Layer 2 of a small transformer language model trained on English Wikipedia (9 layers, counted from 0, width 128).
A neuron's activation on a vector x is ReLU(gate . x) times (in . x), where the dot is the dot product.

Input weights of the MLP neurons that the questions are about. A number n stands for (n - 128) times 0.0028.
n72 gate: 112, 148, 108, 129, 89, 147, 92, 167, 102, 89, 88, 118, 117, 115, 175, 100, 134, 148, 91, 120, 101, 180, 134, 87, 153, 146, 106, 106, 153, 133, 121, 108, 89, 143, 86, 205, 165, 205, 102, 124, 90, 95, 142, 82, 198, 141, 127, 188, 158, 139, 140, 128, 108, 28, 132, 98, 170, 125, 98, 160, 103, 77, 100, 94, 105, 121, 120, 165, 157, 89, 143, 118, 185, 194, 142, 147, 106, 121, 106, 140, 93, 126, 187, 138, 129, 113, 160, 111, 161, 96, 102, 131, 93, 192, 157, 123, 135, 134, 115, 114, 149, 148, 131, 172, 131, 134, 145, 140, 84, 100, 126, 90, 161, 109, 113, 171, 74, 147, 89, 107, 79, 115, 113, 102, 119, 128, 122, 160
n88 gate: 154, 134, 150, 192, 170, 104, 128, 142, 161, 129, 75, 156, 144, 110, 204, 108, 85, 104, 148, 128, 121, 157, 135, 143, 94, 205, 118, 103, 119, 126, 176, 91, 113, 200, 181, 98, 178, 91, 205, 148, 77, 153, 94, 173, 89, 100, 93, 142, 49, 134, 155, 128, 96, 115, 96, 127, 112, 156, 153, 137, 160, 174, 55, 201, 126, 60, 149, 152, 121, 117, 122, 143, 104, 115, 76, 247, 101, 161, 191, 160, 108, 111, 151, 117, 89, 137, 139, 135, 90, 78, 111, 154, 171, 142, 101, 145, 152, 132, 167, 178, 121, 136, 89, 133, 101, 114, 40, 99, 154, 103, 97, 125, 88, 202, 121, 111, 170, 129, 189, 133, 108, 111, 155, 196, 174, 123, 151, 152
n145 gate: 120, 147, 106, 166, 80, 159, 112, 177, 106, 97, 179, 142, 147, 189, 118, 186, 119, 141, 171, 103, 153, 114, 156, 91, 173, 163, 90, 100, 186, 92, 209, 123, 183, 154, 148, 141, 105, 76, 127, 147, 86, 115, 48, 155, 163, 182, 85, 155, 148, 185, 152, 131, 104, 191, 167, 123, 101, 92, 101, 104, 43, 116, 84, 157, 182, 69, 120, 171, 98, 141, 140, 147, 144, 119, 104, 203, 71, 99, 145, 129, 99, 96, 159, 175, 101, 130, 150, 144, 152, 117, 147, 111, 121, 147, 148, 165, 94, 126, 94, 168, 135, 129, 127, 130, 146, 113, 91, 104, 186, 182, 152, 49, 154, 112, 176, 121, 161, 176, 136, 115, 43, 162, 88, 165, 202, 95, 95, 132
n190 gate: 114, 154, 128, 179, 111, 101, 154, 170, 152, 95, 136, 181, 192, 155, 96, 139, 148, 117, 153, 84, 111, 130, 110, 143, 147, 129, 139, 87, 73, 118, 133, 99, 134, 153, 127, 149, 75, 108, 170, 69, 63, 130, 127, 150, 133, 148, 149, 120, 97, 151, 180, 22, 122, 164, 123, 97, 114, 179, 157, 107, 137, 153, 85, 144, 118, 93, 165, 133, 188, 103, 173, 149, 167, 143, 152, 110, 184, 73, 172, 182, 162, 91, 159, 155, 151, 131, 180, 83, 122, 189, 180, 127, 142, 97, 102, 91, 105, 55, 130, 166, 170, 119, 98, 158, 142, 61, 82, 163, 144, 192, 103, 138, 136, 113, 160, 97, 139, 128, 142, 150, 71, 218, 96, 183, 161, 44, 89, 46
n197 gate: 141, 153, 154, 114, 90, 150, 142, 136, 173, 154, 125, 92, 56, 140, 125, 98, 41, 59, 125, 44, 130, 153, 148, 172, 102, 57, 208, 155, 110, 155, 136, 97, 186, 180, 166, 95, 179, 151, 158, 142, 96, 176, 57, 70, 106, 118, 135, 87, 126, 88, 68, 128, 82, 199, 131, 125, 162, 116, 132, 116, 116, 141, 158, 92, 118, 43, 128, 130, 71, 151, 98, 117, 164, 143, 177, 127, 120, 116, 104, 183, 73, 58, 127, 113, 45, 105, 118, 166, 74, 179, 156, 133, 118, 157, 137, 212, 84, 65, 128, 108, 202, 163, 117, 173, 120, 122, 112, 167, 136, 161, 144, 126, 102, 135, 121, 109, 68, 150, 186, 107, 98, 143, 90, 112, 146, 136, 108, 163
n203 gate: 112, 164, 184, 108, 140, 162, 136, 116, 108, 97, 56, 106, 125, 99, 178, 80, 110, 117, 181, 56, 118, 116, 175, 137, 161, 123, 120, 126, 116, 107, 131, 96, 133, 108, 180, 129, 171, 102, 195, 137, 117, 121, 91, 114, 157, 106, 170, 139, 104, 104, 87, 119, 82, 129, 77, 145, 100, 115, 125, 133, 110, 144, 119, 114, 112, 118, 108, 118, 139, 165, 145, 167, 171, 117, 135, 195, 141, 85, 142, 136, 95, 151, 123, 122, 86, 155, 65, 184, 106, 140, 216, 151, 165, 106, 133, 124, 125, 96, 155, 100, 149, 177, 158, 160, 120, 58, 137, 157, 161, 171, 196, 154, 115, 100, 141, 120, 83, 154, 125, 129, 142, 117, 88, 120, 174, 109, 138, 102
n251 gate: 120, 103, 162, 137, 144, 66, 101, 169, 128, 161, 77, 105, 169, 139, 176, 120, 113, 113, 154, 128, 91, 78, 146, 134, 91, 120, 90, 132, 145, 167, 173, 89, 130, 104, 106, 114, 154, 185, 143, 76, 88, 169, 100, 94, 149, 122, 176, 85, 149, 159, 124, 104, 141, 111, 111, 120, 165, 144, 89, 131, 127, 72, 176, 140, 64, 114, 137, 149, 113, 110, 171, 129, 107, 148, 147, 161, 98, 62, 143, 131, 137, 87, 131, 168, 83, 121, 113, 124, 76, 117, 117, 141, 165, 114, 150, 240, 121, 123, 120, 121, 87, 227, 22, 140, 102, 120, 119, 142, 120, 170, 103, 110, 131, 118, 123, 135, 216, 93, 151, 107, 110, 110, 89, 181, 134, 142, 75, 100
n72 in: 115, 134, 144, 147, 132, 109, 70, 144, 104, 125, 158, 153, 121, 36, 127, 126, 194, 82, 88, 158, 148, 107, 121, 126, 147, 101, 114, 143, 148, 211, 141, 102, 152, 129, 79, 140, 100, 76, 123, 123, 169, 115, 144, 165, 142, 108, 126, 132, 118, 114, 150, 161, 100, 148, 136, 164, 96, 105, 125, 138, 73, 83, 111, 130, 179, 131, 125, 81, 153, 151, 78, 113, 122, 156, 116, 57, 130, 150, 126, 86, 156, 92, 151, 90, 141, 102, 143, 117, 104, 160, 122, 119, 100, 143, 158, 162, 88, 99, 142, 135, 143, 140, 156, 174, 142, 114, 144, 89, 144, 116, 87, 127, 97, 132, 110, 114, 179, 166, 111, 188, 198, 131, 109, 170, 133, 150, 101, 136
n88 in: 98, 172, 86, 168, 101, 101, 90, 140, 132, 111, 139, 129, 176, 144, 156, 109, 108, 124, 131, 72, 60, 132, 85, 141, 97, 115, 112, 193, 124, 169, 88, 110, 93, 165, 62, 125, 178, 130, 106, 133, 59, 182, 143, 90, 142, 104, 129, 192, 181, 144, 142, 149, 144, 118, 132, 98, 51, 128, 134, 154, 123, 124, 146, 98, 90, 120, 82, 111, 140, 70, 147, 93, 144, 97, 185, 158, 140, 84, 84, 124, 73, 95, 111, 132, 198, 132, 118, 137, 102, 63, 124, 150, 110, 137, 129, 186, 143, 131, 178, 119, 42, 91, 83, 102, 102, 107, 138, 151, 162, 68, 119, 105, 67, 106, 54, 78, 128, 109, 130, 122, 56, 156, 125, 73, 109, 143, 174, 72
n145 in: 117, 121, 134, 167, 141, 174, 107, 123, 154, 159, 138, 74, 75, 153, 58, 140, 107, 150, 72, 181, 172, 101, 64, 127, 100, 150, 110, 98, 147, 161, 122, 121, 81, 134, 95, 135, 104, 140, 86, 151, 106, 114, 127, 134, 104, 113, 124, 132, 131, 120, 153, 152, 80, 97, 110, 38, 146, 100, 78, 124, 89, 111, 156, 88, 82, 108, 133, 112, 106, 104, 125, 151, 169, 120, 102, 119, 136, 165, 54, 113, 221, 97, 136, 166, 78, 128, 192, 220, 153, 67, 134, 127, 103, 117, 88, 124, 151, 147, 125, 135, 100, 161, 110, 119, 106, 101, 154, 98, 103, 43, 83, 143, 96, 132, 77, 163, 134, 160, 135, 121, 166, 149, 73, 149, 178, 206, 193, 132
n190 in: 100, 94, 49, 136, 105, 91, 177, 169, 122, 84, 142, 134, 218, 138, 133, 111, 138, 108, 148, 81, 117, 129, 143, 134, 126, 113, 177, 124, 135, 66, 196, 154, 140, 150, 75, 134, 120, 144, 39, 140, 110, 143, 110, 150, 173, 129, 64, 122, 32, 158, 184, 70, 123, 108, 160, 130, 59, 219, 115, 125, 130, 69, 83, 98, 73, 63, 148, 153, 121, 109, 143, 117, 172, 169, 127, 109, 107, 117, 210, 110, 142, 101, 184, 155, 90, 157, 135, 86, 122, 122, 139, 137, 72, 126, 50, 137, 140, 67, 126, 190, 163, 167, 110, 167, 109, 55, 98, 143, 167, 235, 96, 85, 146, 116, 159, 78, 69, 159, 138, 159, 138, 192, 128, 149, 130, 98, 92, 156
n197 in: 134, 118, 117, 50, 94, 134, 145, 171, 128, 154, 171, 154, 75, 72, 120, 150, 127, 126, 134, 197, 197, 90, 182, 128, 116, 166, 151, 46, 141, 111, 155, 98, 108, 153, 157, 109, 191, 51, 128, 164, 88, 140, 117, 150, 119, 81, 139, 55, 143, 90, 145, 163, 112, 87, 118, 154, 37, 104, 113, 118, 103, 102, 99, 72, 156, 63, 148, 75, 69, 155, 112, 53, 128, 157, 127, 103, 139, 111, 176, 112, 149, 166, 139, 184, 79, 79, 68, 133, 178, 100, 153, 142, 135, 199, 136, 158, 171, 73, 131, 74, 150, 123, 116, 206, 113, 137, 124, 140, 76, 84, 99, 146, 189, 145, 85, 178, 150, 155, 166, 142, 168, 95, 160, 104, 178, 77, 113, 160
n203 in: 153, 95, 81, 145, 161, 152, 119, 141, 122, 146, 119, 116, 167, 129, 145, 85, 119, 88, 174, 138, 156, 164, 151, 131, 90, 116, 149, 83, 124, 118, 155, 144, 146, 94, 167, 147, 136, 103, 154, 103, 97, 160, 79, 160, 173, 170, 137, 101, 110, 138, 172, 88, 106, 86, 151, 95, 114, 107, 71, 134, 92, 128, 107, 109, 173, 81, 190, 148, 176, 94, 134, 111, 121, 164, 75, 140, 150, 177, 98, 66, 138, 136, 123, 143, 112, 130, 171, 169, 158, 56, 160, 169, 113, 151, 135, 142, 149, 119, 98, 149, 162, 119, 119, 154, 110, 175, 141, 95, 39, 98, 100, 179, 136, 189, 129, 123, 148, 105, 112, 142, 191, 104, 141, 118, 203, 158, 154, 163
n251 in: 140, 101, 179, 107, 76, 123, 150, 126, 121, 134, 174, 173, 121, 152, 125, 140, 164, 129, 144, 82, 136, 177, 101, 133, 146, 105, 195, 137, 126, 174, 137, 163, 127, 101, 107, 113, 187, 132, 148, 184, 121, 123, 139, 163, 161, 170, 122, 190, 132, 200, 89, 81, 115, 104, 166, 126, 173, 74, 130, 182, 131, 105, 144, 94, 174, 115, 121, 103, 198, 132, 50, 112, 87, 114, 190, 99, 171, 159, 84, 106, 82, 129, 108, 133, 147, 161, 134, 209, 107, 121, 172, 107, 55, 79, 169, 99, 144, 127, 109, 141, 137, 126, 92, 104, 159, 150, 126, 55, 195, 154, 121, 145, 129, 112, 109, 124, 72, 157, 126, 161, 96, 166, 73, 73, 124, 144, 131, 115

Each question shows a token from some text and the vector x that enters the MLP there. A number n stands for (n - 128) times 0.032.

"st": 130, 112, 136, 135, 136, 112, 161, 89, 114, 129, 153, 97, 133, 119, 84, 109, 122, 138, 164, 81, 129, 104, 113, 87, 143, 119, 134, 125, 104, 124, 112, 140, 133, 120, 136, 99, 105, 138, 104, 166, 168, 189, 123, 151, 111, 100, 112, 99, 150, 136, 128, 121, 135, 118, 126, 112, 145, 109, 139, 127, 136, 139, 128, 115, 167, 124, 111, 159, 136, 107, 137, 141, 149, 128, 143, 78, 128, 119, 87, 126, 155, 139, 84, 127, 134, 117, 158, 150, 169, 91, 114, 149, 131, 152, 155, 165, 131, 103, 139, 144, 129, 139, 108, 161, 113, 115, 116, 177, 170, 106, 100, 150, 124, 119, 116, 101, 126, 129, 124, 168, 111, 74, 158, 59, 129, 157, 170, 122
The neuron with the highest activation: n197

" air": 132, 119, 126, 112, 111, 119, 105, 107, 123, 143, 91, 87, 126, 84, 100, 121, 114, 154, 132, 141, 134, 88, 115, 148, 131, 132, 148, 142, 162, 122, 128, 118, 98, 121, 128, 166, 135, 120, 129, 108, 132, 117, 164, 134, 116, 147, 136, 161, 126, 118, 164, 112, 109, 151, 124, 114, 148, 139, 132, 161, 121, 103, 117, 113, 141, 143, 95, 148, 144, 134, 96, 86, 126, 128, 103, 143, 157, 123, 120, 101, 96, 147, 125, 137, 124, 104, 131, 123, 138, 119, 160, 152, 104, 104, 119, 117, 127, 153, 124, 140, 123, 91, 130, 137, 124, 145, 124, 101, 137, 93, 120, 135, 136, 139, 118, 126, 121, 131, 118, 160, 159, 93, 131, 116, 120, 126, 115, 172
Which neuron fires most, and how strongly? n72, at about 0.64

" The": 93, 115, 145, 132, 107, 134, 130, 112, 118, 124, 115, 119, 135, 95, 105, 127, 120, 109, 145, 124, 144, 138, 115, 129, 91, 135, 165, 120, 115, 111, 113, 128, 144, 130, 100, 110, 139, 123, 172, 133, 111, 124, 140, 126, 117, 125, 131, 139, 140, 128, 137, 110, 117, 136, 105, 132, 98, 108, 137, 140, 107, 125, 141, 139, 125, 143, 126, 131, 125, 136, 91, 112, 111, 147, 150, 137, 129, 140, 164, 107, 116, 132, 131, 125, 116, 139, 140, 124, 137, 119, 126, 90, 147, 115, 124, 156, 101, 137, 152, 107, 140, 152, 126, 155, 127, 148, 155, 162, 128, 126, 87, 123, 125, 110, 147, 126, 121, 113, 156, 112, 158, 116, 113, 122, 118, 121, 145, 136
The neuron with the highest activation: n197

" 2": 143, 119, 126, 136, 140, 109, 115, 116, 149, 159, 137, 128, 88, 128, 116, 120, 164, 137, 112, 162, 97, 145, 127, 135, 134, 122, 139, 155, 119, 126, 155, 119, 103, 117, 102, 138, 97, 128, 119, 106, 130, 134, 143, 160, 135, 116, 110, 145, 135, 110, 100, 141, 138, 143, 87, 112, 131, 109, 123, 152, 124, 140, 109, 135, 105, 116, 107, 144, 134, 134, 115, 131, 128, 121, 152, 98, 127, 99, 99, 107, 144, 131, 153, 88, 157, 137, 126, 153, 93, 158, 114, 165, 116, 168, 138, 124, 144, 116, 138, 92, 142, 126, 146, 122, 166, 153, 154, 132, 129, 90, 134, 116, 122, 144, 115, 152, 160, 131, 117, 147, 121, 134, 152, 101, 114, 119, 124, 149
The neuron with the highest activation: n72

"iv": 157, 91, 119, 103, 110, 174, 152, 108, 165, 140, 169, 134, 121, 108, 126, 117, 109, 136, 129, 162, 166, 142, 113, 114, 133, 124, 137, 168, 186, 123, 119, 109, 132, 162, 150, 132, 114, 100, 101, 148, 169, 104, 123, 139, 75, 155, 134, 94, 126, 148, 103, 118, 124, 146, 120, 120, 117, 132, 120, 99, 133, 162, 143, 111, 120, 113, 130, 99, 141, 157, 115, 103, 135, 134, 112, 115, 117, 86, 116, 89, 127, 134, 104, 105, 131, 90, 118, 154, 111, 93, 132, 138, 143, 84, 141, 112, 132, 138, 167, 128, 158, 128, 135, 99, 125, 148, 144, 115, 141, 107, 116, 122, 139, 137, 99, 141, 78, 129, 145, 97, 177, 124, 119, 125, 121, 182, 143, 121
Which neuron fires most, and how strongly? n197, at about 0.65

" Jan": 133, 108, 136, 112, 123, 113, 129, 152, 75, 126, 163, 130, 110, 131, 116, 131, 116, 99, 109, 138, 128, 121, 121, 105, 134, 127, 126, 144, 133, 138, 185, 157, 114, 152, 114, 94, 103, 113, 128, 122, 132, 110, 119, 109, 128, 148, 107, 144, 181, 132, 145, 148, 122, 127, 133, 125, 110, 116, 133, 140, 126, 175, 133, 97, 151, 131, 145, 132, 159, 172, 112, 123, 128, 109, 156, 148, 85, 140, 77, 105, 196, 115, 132, 124, 132, 157, 118, 109, 129, 100, 115, 134, 95, 87, 139, 123, 138, 95, 139, 111, 145, 115, 135, 128, 156, 149, 150, 123, 132, 105, 130, 151, 150, 125, 130, 144, 131, 146, 117, 105, 121, 120, 144, 107, 131, 136, 147, 176
Which two neurons fire most, strongest first? n145, n72

" 11": 133, 117, 131, 101, 150, 113, 92, 141, 100, 110, 109, 108, 114, 110, 110, 120, 148, 132, 154, 109, 123, 126, 129, 89, 122, 103, 123, 108, 111, 127, 123, 107, 105, 105, 118, 103, 113, 114, 128, 98, 137, 136, 118, 168, 114, 141, 118, 144, 142, 104, 114, 127, 122, 120, 77, 113, 145, 152, 126, 143, 127, 126, 152, 126, 147, 109, 105, 120, 131, 137, 131, 143, 115, 130, 119, 135, 126, 136, 135, 116, 131, 138, 127, 77, 120, 153, 126, 154, 133, 128, 143, 120, 122, 99, 130, 116, 162, 159, 136, 98, 142, 104, 185, 108, 126, 169, 166, 150, 120, 85, 148, 127, 126, 151, 137, 175, 139, 117, 131, 125, 143, 111, 166, 124, 107, 110, 105, 145
The neuron with the highest activation: n203

" d": 121, 110, 116, 130, 112, 118, 133, 110, 107, 132, 164, 152, 123, 137, 125, 122, 151, 154, 178, 149, 137, 92, 142, 91, 150, 134, 128, 129, 145, 115, 108, 89, 104, 146, 87, 109, 116, 123, 148, 121, 130, 102, 161, 147, 121, 101, 110, 118, 166, 105, 103, 146, 153, 73, 120, 121, 135, 88, 125, 169, 87, 132, 132, 134, 147, 140, 134, 82, 108, 99, 137, 85, 93, 100, 157, 159, 133, 131, 94, 147, 170, 131, 155, 114, 121, 103, 136, 157, 126, 135, 132, 109, 121, 134, 130, 106, 126, 135, 147, 168, 148, 126, 115, 120, 140, 118, 108, 119, 122, 112, 117, 135, 145, 120, 105, 127, 133, 133, 112, 135, 161, 136, 157, 98, 127, 130, 126, 169
The neuron with the highest activation: n72

"ro": 154, 142, 126, 103, 119, 122, 107, 177, 149, 122, 138, 129, 114, 82, 128, 133, 137, 155, 188, 117, 111, 93, 136, 106, 125, 134, 139, 177, 135, 123, 107, 132, 143, 120, 127, 136, 102, 115, 105, 96, 77, 79, 146, 152, 146, 138, 128, 100, 119, 146, 176, 121, 149, 130, 127, 130, 161, 133, 140, 127, 120, 127, 91, 116, 100, 113, 161, 142, 130, 116, 124, 125, 144, 22, 128, 63, 117, 122, 127, 133, 165, 135, 157, 152, 142, 121, 131, 118, 113, 131, 142, 147, 138, 150, 101, 133, 107, 96, 127, 137, 101, 101, 113, 153, 166, 163, 117, 179, 174, 121, 101, 137, 128, 110, 106, 159, 108, 103, 107, 189, 99, 94, 112, 101, 141, 136, 158, 94
Which neuron fires most, and how strongly? n190, at about 1.4

" en": 124, 77, 124, 118, 94, 114, 138, 132, 144, 149, 163, 101, 122, 105, 100, 111, 138, 125, 113, 139, 128, 113, 138, 93, 148, 151, 111, 138, 160, 126, 156, 147, 135, 115, 112, 123, 84, 112, 110, 142, 132, 172, 136, 133, 121, 138, 118, 156, 104, 114, 160, 95, 95, 77, 159, 121, 154, 125, 131, 137, 120, 118, 148, 128, 141, 163, 114, 136, 107, 105, 129, 101, 106, 104, 103, 158, 134, 138, 81, 122, 155, 148, 106, 127, 99, 116, 147, 128, 103, 119, 124, 149, 121, 148, 174, 111, 97, 150, 103, 188, 145, 124, 126, 113, 105, 155, 96, 77, 105, 99, 132, 127, 134, 96, 121, 133, 123, 144, 129, 149, 97, 113, 115, 72, 139, 173, 141, 158
The neuron with the highest activation: n145

" the": 102, 115, 142, 117, 117, 139, 141, 112, 121, 106, 102, 119, 127, 98, 114, 120, 117, 123, 152, 128, 142, 126, 122, 146, 103, 139, 142, 138, 133, 111, 101, 135, 151, 145, 93, 117, 123, 119, 148, 132, 116, 123, 135, 135, 127, 119, 121, 131, 124, 136, 139, 117, 101, 132, 83, 119, 100, 117, 124, 151, 113, 119, 138, 137, 144, 135, 116, 129, 127, 134, 87, 126, 128, 130, 134, 124, 122, 106, 172, 108, 118, 126, 140, 125, 137, 133, 137, 139, 134, 110, 109, 98, 158, 133, 151, 133, 118, 135, 134, 118, 132, 131, 126, 144, 132, 152, 141, 142, 140, 114, 98, 138, 115, 126, 136, 121, 133, 121, 150, 116, 149, 115, 92, 121, 124, 130, 138, 140
The neuron with the highest activation: n197

" eff": 143, 105, 110, 121, 108, 122, 141, 122, 146, 137, 117, 160, 98, 146, 85, 146, 130, 134, 108, 130, 138, 80, 109, 122, 138, 161, 104, 137, 182, 114, 169, 152, 127, 128, 129, 149, 108, 108, 76, 190, 129, 140, 152, 140, 127, 133, 123, 114, 92, 131, 173, 132, 137, 106, 131, 137, 126, 93, 116, 156, 85, 75, 127, 106, 135, 137, 139, 102, 122, 126, 110, 124, 117, 102, 133, 146, 116, 130, 61, 132, 129, 141, 98, 138, 122, 137, 136, 152, 113, 115, 125, 144, 111, 100, 141, 118, 121, 164, 128, 127, 131, 157, 120, 94, 95, 183, 158, 117, 109, 137, 141, 111, 118, 125, 96, 143, 121, 150, 134, 84, 141, 122, 129, 73, 108, 148, 157, 147
Which neuron fires most, and how strongly? n145, at about 1.2

"own": 113, 73, 97, 126, 102, 122, 131, 148, 148, 104, 128, 92, 133, 84, 132, 152, 125, 135, 127, 162, 112, 102, 103, 116, 106, 136, 132, 146, 135, 141, 159, 102, 86, 131, 166, 132, 149, 119, 122, 127, 120, 110, 137, 200, 137, 98, 134, 80, 127, 143, 134, 118, 137, 108, 109, 118, 138, 129, 141, 142, 133, 156, 144, 131, 87, 110, 155, 138, 154, 127, 107, 123, 159, 175, 141, 143, 138, 188, 93, 78, 93, 152, 132, 122, 132, 139, 161, 122, 107, 109, 146, 147, 121, 117, 128, 96, 127, 168, 122, 128, 87, 136, 107, 149, 82, 180, 151, 113, 129, 85, 120, 139, 112, 96, 139, 88, 113, 132, 126, 141, 107, 141, 135, 146, 135, 149, 145, 69
The neuron with the highest activation: n88

"tern": 132, 132, 123, 121, 146, 107, 146, 119, 94, 117, 155, 113, 108, 106, 73, 117, 130, 110, 125, 87, 151, 90, 125, 113, 105, 135, 131, 95, 175, 138, 161, 139, 136, 138, 148, 153, 116, 122, 143, 102, 120, 128, 144, 192, 126, 131, 140, 83, 96, 120, 172, 150, 111, 152, 132, 114, 117, 130, 146, 140, 131, 114, 132, 123, 165, 112, 116, 150, 143, 111, 120, 129, 102, 180, 139, 187, 120, 120, 110, 154, 165, 162, 102, 131, 105, 159, 125, 152, 134, 120, 128, 129, 147, 71, 127, 83, 165, 170, 141, 148, 116, 157, 95, 139, 140, 94, 162, 135, 142, 84, 116, 112, 140, 123, 120, 154, 121, 83, 86, 171, 77, 135, 135, 107, 160, 170, 144, 125
Which neuron fires most, and how strongly? n145, at about 1.2

" October": 127, 80, 130, 115, 161, 111, 96, 131, 84, 102, 97, 123, 123, 100, 129, 130, 113, 112, 166, 122, 79, 147, 115, 112, 128, 125, 123, 92, 122, 121, 136, 133, 101, 159, 126, 134, 131, 114, 139, 121, 166, 116, 93, 139, 140, 127, 107, 143, 170, 117, 115, 109, 135, 127, 108, 137, 118, 112, 153, 136, 128, 148, 131, 103, 154, 147, 142, 133, 124, 148, 109, 115, 154, 114, 144, 146, 131, 123, 149, 122, 160, 141, 129, 110, 139, 138, 163, 134, 144, 125, 109, 134, 127, 87, 121, 99, 140, 140, 178, 136, 107, 124, 166, 140, 141, 126, 120, 116, 155, 89, 133, 139, 138, 149, 136, 111, 105, 145, 108, 125, 170, 115, 133, 130, 114, 134, 144, 167
The neuron with the highest activation: n203

"ay": 111, 114, 105, 129, 147, 92, 123, 139, 135, 95, 171, 164, 144, 115, 106, 142, 124, 146, 70, 132, 108, 127, 107, 97, 96, 110, 144, 144, 118, 119, 162, 120, 171, 72, 123, 112, 121, 137, 130, 147, 130, 124, 104, 149, 119, 95, 120, 110, 168, 142, 148, 121, 153, 112, 141, 119, 134, 131, 161, 142, 100, 168, 133, 96, 172, 141, 153, 123, 134, 132, 126, 137, 142, 173, 178, 132, 131, 146, 109, 95, 93, 116, 96, 147, 123, 131, 85, 128, 141, 132, 135, 130, 136, 151, 133, 162, 159, 141, 158, 122, 202, 86, 134, 148, 135, 133, 146, 71, 152, 132, 129, 156, 127, 115, 127, 110, 123, 155, 106, 102, 134, 149, 139, 141, 115, 112, 130, 137
Which neuron fires most, and how strongly? n197, at about 0.11

" he": 92, 150, 135, 147, 97, 89, 123, 141, 112, 145, 148, 121, 127, 119, 122, 121, 115, 126, 132, 142, 148, 151, 133, 62, 143, 150, 130, 98, 144, 118, 124, 140, 151, 132, 119, 130, 115, 108, 143, 154, 84, 111, 149, 139, 147, 145, 116, 115, 161, 126, 135, 144, 116, 117, 152, 126, 140, 125, 118, 206, 86, 101, 115, 142, 149, 154, 129, 149, 103, 122, 115, 125, 116, 118, 152, 121, 92, 173, 108, 117, 141, 135, 143, 103, 108, 161, 132, 132, 154, 127, 173, 155, 142, 145, 129, 154, 101, 166, 143, 148, 144, 111, 159, 151, 188, 118, 121, 129, 141, 126, 133, 137, 120, 122, 137, 168, 138, 147, 131, 130, 149, 134, 142, 100, 145, 132, 112, 159
Which neuron fires most, and how strongly? n72, at about 1.6

" 13": 145, 109, 128, 110, 136, 118, 107, 127, 120, 121, 93, 109, 105, 114, 102, 127, 141, 127, 165, 116, 123, 128, 124, 107, 122, 119, 111, 92, 107, 129, 118, 97, 100, 119, 123, 91, 127, 121, 121, 82, 149, 161, 118, 152, 115, 128, 119, 137, 143, 104, 113, 133, 129, 134, 82, 120, 133, 146, 132, 132, 114, 112, 150, 138, 141, 130, 85, 111, 134, 141, 129, 157, 104, 128, 122, 115, 107, 130, 126, 106, 155, 133, 131, 81, 128, 148, 139, 158, 127, 104, 140, 129, 130, 119, 125, 110, 146, 163, 139, 117, 142, 106, 171, 126, 138, 178, 168, 168, 117, 83, 140, 129, 125, 136, 133, 173, 110, 120, 122, 128, 126, 116, 163, 114, 126, 116, 111, 140
The neuron with the highest activation: n203

"uel": 120, 111, 124, 131, 109, 95, 150, 140, 176, 145, 143, 117, 101, 120, 161, 137, 134, 116, 122, 182, 150, 110, 91, 138, 118, 92, 99, 164, 147, 129, 135, 122, 121, 103, 135, 145, 123, 156, 95, 97, 78, 120, 160, 162, 113, 127, 145, 108, 134, 131, 148, 146, 102, 160, 122, 112, 155, 116, 117, 121, 89, 136, 126, 114, 145, 117, 141, 119, 154, 119, 105, 117, 125, 99, 129, 124, 152, 114, 107, 106, 62, 128, 142, 122, 131, 170, 167, 118, 132, 142, 152, 167, 131, 109, 135, 106, 130, 150, 118, 140, 115, 160, 160, 116, 118, 168, 129, 73, 162, 129, 134, 135, 126, 114, 84, 136, 121, 130, 116, 129, 105, 112, 106, 117, 170, 170, 183, 173
Which two neurons fire most, strongest first? n145, n72

"ency": 122, 118, 105, 128, 127, 135, 114, 114, 119, 136, 120, 117, 101, 118, 123, 130, 141, 147, 119, 154, 149, 135, 117, 106, 101, 115, 151, 131, 188, 151, 119, 141, 138, 139, 123, 136, 119, 137, 97, 162, 137, 121, 158, 119, 124, 153, 135, 132, 107, 142, 131, 149, 115, 121, 104, 128, 174, 108, 170, 148, 121, 123, 112, 117, 138, 133, 131, 130, 120, 130, 102, 94, 116, 115, 137, 109, 132, 164, 112, 128, 164, 120, 128, 104, 125, 91, 132, 132, 91, 109, 144, 126, 122, 114, 152, 134, 99, 117, 137, 156, 125, 131, 101, 103, 125, 142, 127, 85, 137, 131, 126, 153, 110, 129, 129, 147, 113, 144, 113, 161, 145, 112, 115, 108, 139, 101, 154, 139
Which neuron fires most, and how strongly? n72, at about 0.15

"ff": 144, 110, 158, 136, 132, 107, 118, 126, 140, 149, 182, 123, 125, 147, 122, 139, 161, 117, 91, 118, 123, 66, 154, 110, 171, 126, 120, 101, 157, 117, 98, 143, 128, 146, 187, 107, 97, 124, 110, 170, 96, 161, 144, 99, 127, 124, 141, 88, 140, 133, 150, 116, 101, 119, 120, 116, 145, 94, 128, 154, 136, 144, 105, 122, 119, 145, 94, 136, 125, 121, 129, 126, 126, 120, 129, 125, 116, 188, 112, 160, 135, 132, 122, 139, 135, 111, 132, 120, 94, 120, 123, 150, 125, 121, 153, 161, 132, 119, 115, 119, 163, 123, 106, 95, 71, 163, 182, 158, 167, 73, 109, 119, 131, 137, 101, 116, 123, 114, 122, 54, 136, 141, 135, 80, 112, 164, 130, 182
Which neuron fires most, and how strongly? n197, at about 0.46

"od": 174, 108, 123, 141, 119, 168, 185, 95, 163, 182, 151, 104, 100, 116, 168, 132, 117, 136, 161, 146, 148, 111, 128, 105, 126, 137, 173, 136, 142, 114, 92, 111, 104, 148, 127, 135, 147, 95, 137, 136, 136, 134, 131, 117, 143, 143, 151, 101, 130, 112, 120, 136, 138, 112, 124, 126, 149, 121, 126, 150, 127, 155, 88, 102, 122, 119, 132, 104, 136, 122, 129, 112, 138, 123, 155, 84, 112, 138, 135, 122, 139, 121, 84, 130, 137, 166, 98, 116, 132, 116, 149, 149, 60, 133, 123, 87, 163, 122, 159, 146, 158, 120, 60, 103, 122, 192, 116, 119, 144, 55, 129, 168, 125, 137, 101, 129, 111, 109, 113, 135, 130, 125, 123, 92, 109, 119, 131, 93
The neuron with the highest activation: n197

"ities": 136, 96, 130, 147, 141, 108, 118, 102, 150, 153, 87, 131, 132, 110, 100, 146, 129, 139, 123, 139, 148, 131, 124, 154, 123, 128, 137, 140, 115, 140, 85, 131, 120, 112, 155, 144, 136, 122, 78, 133, 119, 120, 135, 112, 165, 161, 147, 119, 130, 156, 114, 129, 116, 118, 113, 139, 146, 123, 114, 139, 107, 131, 138, 111, 125, 138, 128, 163, 151, 145, 98, 112, 131, 153, 139, 106, 120, 231, 68, 108, 132, 126, 113, 132, 87, 129, 113, 158, 118, 107, 133, 121, 115, 103, 119, 133, 132, 154, 151, 155, 99, 131, 134, 117, 117, 151, 161, 100, 130, 103, 145, 128, 149, 137, 134, 127, 113, 138, 112, 154, 170, 117, 151, 111, 142, 122, 153, 116
The neuron with the highest activation: n72